Layer 11 of a small transformer language model trained on English Wikipedia (15 layers, counted from 0, width 96).
A neuron adds its activation times its output weights to the MLP's output. To switch it off is to set its activation to zero at one token and run the rest of the model.

Output weights of the MLP neurons that the questions are about. A number n stands for (n - 500) times 0.00053.
n44: 264 458 384 754 495 604 302 532 406 594 332 533 395 602 668 621 654 531 540 451 432 504 253 453 766 839 434 486 781 391 746 284 514 428 463 154 558 630 628 254 526 528 519 425 487 360 679 394 589 373 701 389 392 411 668 427 509 575 255 402 319 510 484 446 386 594 668 546 793 129 422 556 304 494 123 504 582 744 658 822 515 534 467 492 597 357 132 427 554 618 268 506 572 327 355 635
n53: 439 417 634 462 162 518 471 318 881 503 216 312 336 612 268 326 347 531 547 584 611 676 544 397 611 509 686 561 742 514 445 552 710 383 475 591 342 554 424 515 486 558 719 552 597 330 355 549 658 301 431 410 575 396 511 324 578 668 335 727 430 417 331 426 351 358 383 628 413 427 485 395 545 253 638 609 488 442 474 321 396 486 500 321 589 619 665 496 749 512 224 642 551 608 559 411
n102: 434 465 326 426 674 406 129 499 384 480 560 433 889 272 647 232 562 750 416 778 494 415 478 438 768 530 450 469 250 588 597 696 392 426 173 312 352 295 564 774 657 453 439 676 47 524 523 371 699 340 476 513 316 518 728 208 128 601 228 420 358 663 302 661 453 459 624 515 288 162 486 566 461 454 172 379 464 538 511 366 561 451 531 636 576 421 506 590 324 772 609 661 214 721 404 474
n142: 370 696 538 469 477 591 757 847 720 543 505 299 606 594 425 630 552 561 588 350 407 418 645 408 635 627 512 476 684 211 500 521 266 607 262 487 696 293 562 645 497 387 850 608 302 543 633 503 492 389 752 305 435 529 509 311 519 720 488 525 705 533 280 452 675 498 690 453 467 635 473 462 854 472 558 485 211 686 367 609 181 342 414 396 357 503 460 501 342 630 418 370 388 330 767 405
n163: 445 511 610 418 581 548 387 341 234 773 341 319 489 368 303 543 506 845 477 501 412 651 702 328 480 515 680 460 483 343 412 467 393 392 428 415 488 622 532 557 506 455 589 636 600 668 261 591 405 592 556 402 537 670 363 346 441 668 558 539 827 658 365 539 553 467 549 558 271 266 229 702 392 525 503 394 336 763 402 420 713 500 608 458 312 435 573 567 603 420 450 787 555 692 329 229
n168: 490 656 651 358 628 661 423 461 877 605 584 619 715 513 501 649 536 653 280 460 384 574 478 260 626 710 470 522 163 664 325 271 270 424 340 172 323 459 689 809 530 451 353 532 684 733 596 482 715 500 385 527 519 259 419 415 501 662 227 431 428 620 473 305 438 847 666 583 448 796 655 293 677 617 564 488 519 601 441 627 454 438 719 318 547 864 544 666 605 492 615 234 853 659 710 204
n191: 420 527 476 585 370 700 325 340 372 503 671 538 783 331 561 296 431 466 513 257 392 305 629 494 267 361 390 593 650 811 555 331 664 434 447 564 626 397 760 390 487 538 638 566 587 446 482 464 571 440 721 24 488 579 295 440 714 387 463 522 514 372 642 268 494 640 322 383 675 484 422 643 360 574 565 544 404 453 510 497 555 72 642 523 599 476 728 563 489 427 406 461 275 534 445 489
n227: 532 626 459 500 493 438 573 641 334 743 649 347 507 546 426 495 497 397 429 439 487 490 363 655 493 520 535 425 584 625 592 538 406 404 516 730 553 528 875 629 357 623 287 537 672 341 627 429 263 451 205 589 331 439 643 644 309 495 442 429 253 775 600 488 712 635 581 466 420 414 326 465 444 367 495 460 556 365 690 384 619 695 200 447 703 546 616 387 361 217 627 194 210 505 685 486
n239: 729 627 530 505 548 774 435 502 604 614 639 359 483 618 486 561 644 611 309 486 735 540 404 418 783 649 351 809 730 665 556 593 607 505 627 481 669 495 634 635 231 377 382 484 396 505 304 714 708 524 539 579 420 646 336 364 502 808 644 266 391 549 561 358 435 322 460 406 572 340 598 296 471 400 452 448 661 597 581 617 339 566 486 202 305 732 526 373 515 453 455 357 615 347 630 298

Each question names a token from some text and the token that comes next. It shows the activations a of the neurons there, in the order above. A number n stands for (n - 500) times 0.051.

Then comes g, the gradient of the next token's log-probability with respect to the MLP's output, scaled to length 1. A neuron's effect is roughly proportional to its activation times (output weights . g). A number n stands for (n - 500) times 0.00079.

"\"", then " |"
a: 471 502 497 499 506 509 506 498 485
g: 578 709 503 374 326 490 439 633 299 523 465 845 352 381 403 433 272 438 230 560 572 399 454 569 67 507 531 676 439 561 430 488 428 340 566 602 550 611 251 441 275 379 537 634 502 523 466 652 553 473 460 381 423 593 618 601 515 558 484 496 552 277 385 559 578 393 394 500 460 447 403 452 447 526 598 458 505 327 368 598 454 471 659 764 482 488 449 373 398 363 452 327 651 833 739 316
Switching off which neuron hurts the next token most? n44

"\n", then "\""
a: 520 509 501 498 426 502 504 500 487
g: 487 261 498 688 796 530 231 711 520 456 656 415 336 651 772 520 644 522 602 581 734 440 523 712 736 505 547 385 541 333 570 416 399 602 573 687 542 506 469 588 487 548 492 485 420 373 438 523 354 556 651 322 502 434 553 609 493 492 581 652 257 595 269 709 444 449 581 403 605 589 342 351 543 380 538 422 439 377 436 741 476 658 378 265 361 483 710 313 492 520 565 265 512 547 318 384
Which two neurons, each switched off alone, lower its probability most, in order? n163, n44

" Med", then "ical"
a: 520 532 520 513 506 496 480 417 392
g: 555 586 498 422 551 502 560 493 619 367 700 396 345 523 507 286 580 517 659 369 346 647 729 573 590 317 480 712 555 586 468 434 483 318 422 706 364 385 446 347 572 502 558 456 479 401 672 570 540 503 554 413 742 533 587 356 449 415 381 440 783 503 312 610 422 612 471 776 482 519 426 508 359 611 444 609 544 646 473 108 243 346 508 641 605 704 219 409 527 481 273 601 471 523 223 559
Switching off which neuron hurts the next token most? n239

" Ab", then "-"
a: 502 512 508 500 500 499 499 429 511
g: 554 654 439 433 656 600 324 403 555 439 602 393 515 496 290 383 247 593 542 331 459 581 388 353 676 479 360 581 445 121 443 400 501 630 775 254 350 227 444 572 410 349 392 352 754 377 611 503 618 615 418 279 355 498 444 400 666 636 354 664 526 387 348 440 411 587 374 529 590 352 571 605 426 662 539 405 523 478 530 338 302 665 583 537 500 323 595 416 500 586 623 589 639 723 449 555
Switching off which neuron hurts the next token most? n227

" in", then " 2006"
a: 504 457 368 504 507 503 503 495 506
g: 249 626 566 456 172 520 625 652 527 499 460 511 657 724 574 469 616 419 511 276 498 356 635 323 611 452 643 743 532 472 502 471 646 544 430 556 476 561 610 464 290 603 486 374 294 386 378 430 556 506 488 503 610 522 574 367 292 528 557 344 627 518 595 253 305 653 592 583 383 306 477 516 138 482 500 620 446 799 415 421 544 585 410 408 482 410 547 427 449 540 49 571 399 389 528 500
Which neuron, switched off, raises the next token's probability most? n53

"ation", then " of"
a: 445 518 456 497 507 476 499 494 504
g: 736 575 582 499 346 318 520 496 674 305 703 401 545 340 490 571 499 341 481 850 530 652 747 420 370 594 724 650 566 654 291 474 759 287 475 480 414 366 593 471 321 738 629 570 458 682 545 646 461 438 592 353 518 646 686 505 529 400 407 465 490 530 655 393 604 779 508 488 629 545 661 640 743 343 484 460 474 699 358 559 401 513 452 507 518 475 401 322 722 538 550 399 610 466 560 400
Switching off which neuron hurts the next token most? n44

"k", then "ed"
a: 505 498 495 525 501 502 538 510 508
g: 541 663 329 458 347 618 610 362 533 403 543 719 556 467 457 445 506 363 395 472 434 489 758 600 505 585 478 530 661 469 391 471 531 270 416 419 327 367 578 395 574 317 649 491 414 530 778 762 222 474 478 413 444 314 484 825 588 592 391 512 508 532 459 284 434 562 300 595 415 465 568 536 392 161 288 303 676 566 528 669 598 295 563 236 318 420 461 648 554 331 479 438 616 522 470 436
Switching off which neuron hurts the next token most? n191

"its", then "."
a: 302 483 394 481 502 511 506 503 514
g: 547 286 545 464 611 516 740 454 325 499 492 827 299 635 320 544 632 350 616 622 527 624 531 465 450 626 515 613 374 489 246 492 549 536 372 501 456 509 546 453 516 599 567 651 452 602 422 523 281 511 175 279 554 575 556 626 410 486 316 391 580 356 654 458 584 642 403 520 665 583 371 657 458 658 361 523 799 412 537 418 776 659 572 624 502 639 747 736 487 564 247 561 524 559 340 420
Switching off which neuron hurts the next token most? n44

"ro", then "it"
a: 428 501 499 480 682 508 974 301 512
g: 541 359 357 445 402 566 462 464 546 297 568 699 498 404 531 391 563 252 436 461 570 324 558 175 597 498 318 228 572 462 345 134 455 265 469 276 328 540 344 577 280 281 439 580 284 591 752 566 382 374 506 509 325 679 520 563 494 491 440 414 379 455 512 500 614 388 355 555 495 541 146 501 282 543 549 673 413 554 643 534 607 400 616 505 635 597 569 555 452 385 613 466 454 389 443 566
Switching off which neuron hurts the next token most? n191

" of", then " s"
a: 502 508 403 491 503 505 507 499 503
g: 325 658 627 452 509 541 652 600 400 621 607 571 500 427 318 510 523 680 698 429 612 630 671 406 604 748 775 417 498 327 396 492 225 535 761 548 511 695 468 314 555 503 406 462 506 498 486 546 670 632 350 482 349 787 481 295 434 510 492 593 284 763 535 502 584 338 660 591 474 654 390 610 598 277 522 557 675 402 490 620 582 291 340 715 497 523 519 678 347 336 388 513 671 546 470 581
Switching off which neuron hurts the next token most? n102

" place", then " where"
a: 452 501 405 455 503 413 567 498 500
g: 300 778 579 298 430 313 557 583 411 673 524 533 553 515 469 436 602 558 417 434 478 356 496 602 474 197 419 451 477 493 744 767 422 569 378 512 443 361 407 498 386 319 483 253 546 412 305 231 446 490 485 719 585 539 654 455 400 476 646 533 513 493 266 660 475 480 461 407 521 488 366 575 471 602 348 638 568 392 831 425 606 437 458 485 407 670 328 738 338 566 315 721 509 218 392 486
Switching off which neuron hurts the next token most? n168

" not", then " to"
a: 425 501 491 508 502 510 503 511 514
g: 640 439 852 454 697 462 678 499 493 423 336 389 454 218 774 557 429 629 343 340 433 443 238 601 410 640 461 534 493 405 446 483 473 588 551 449 301 542 624 502 343 391 498 338 563 617 496 338 621 680 550 603 754 523 327 643 352 538 475 476 653 379 501 546 510 549 594 702 502 538 338 463 496 648 556 346 438 695 415 437 474 530 441 486 793 522 834 319 371 423 439 364 398 643 535 253
Switching off which neuron hurts the next token most? n44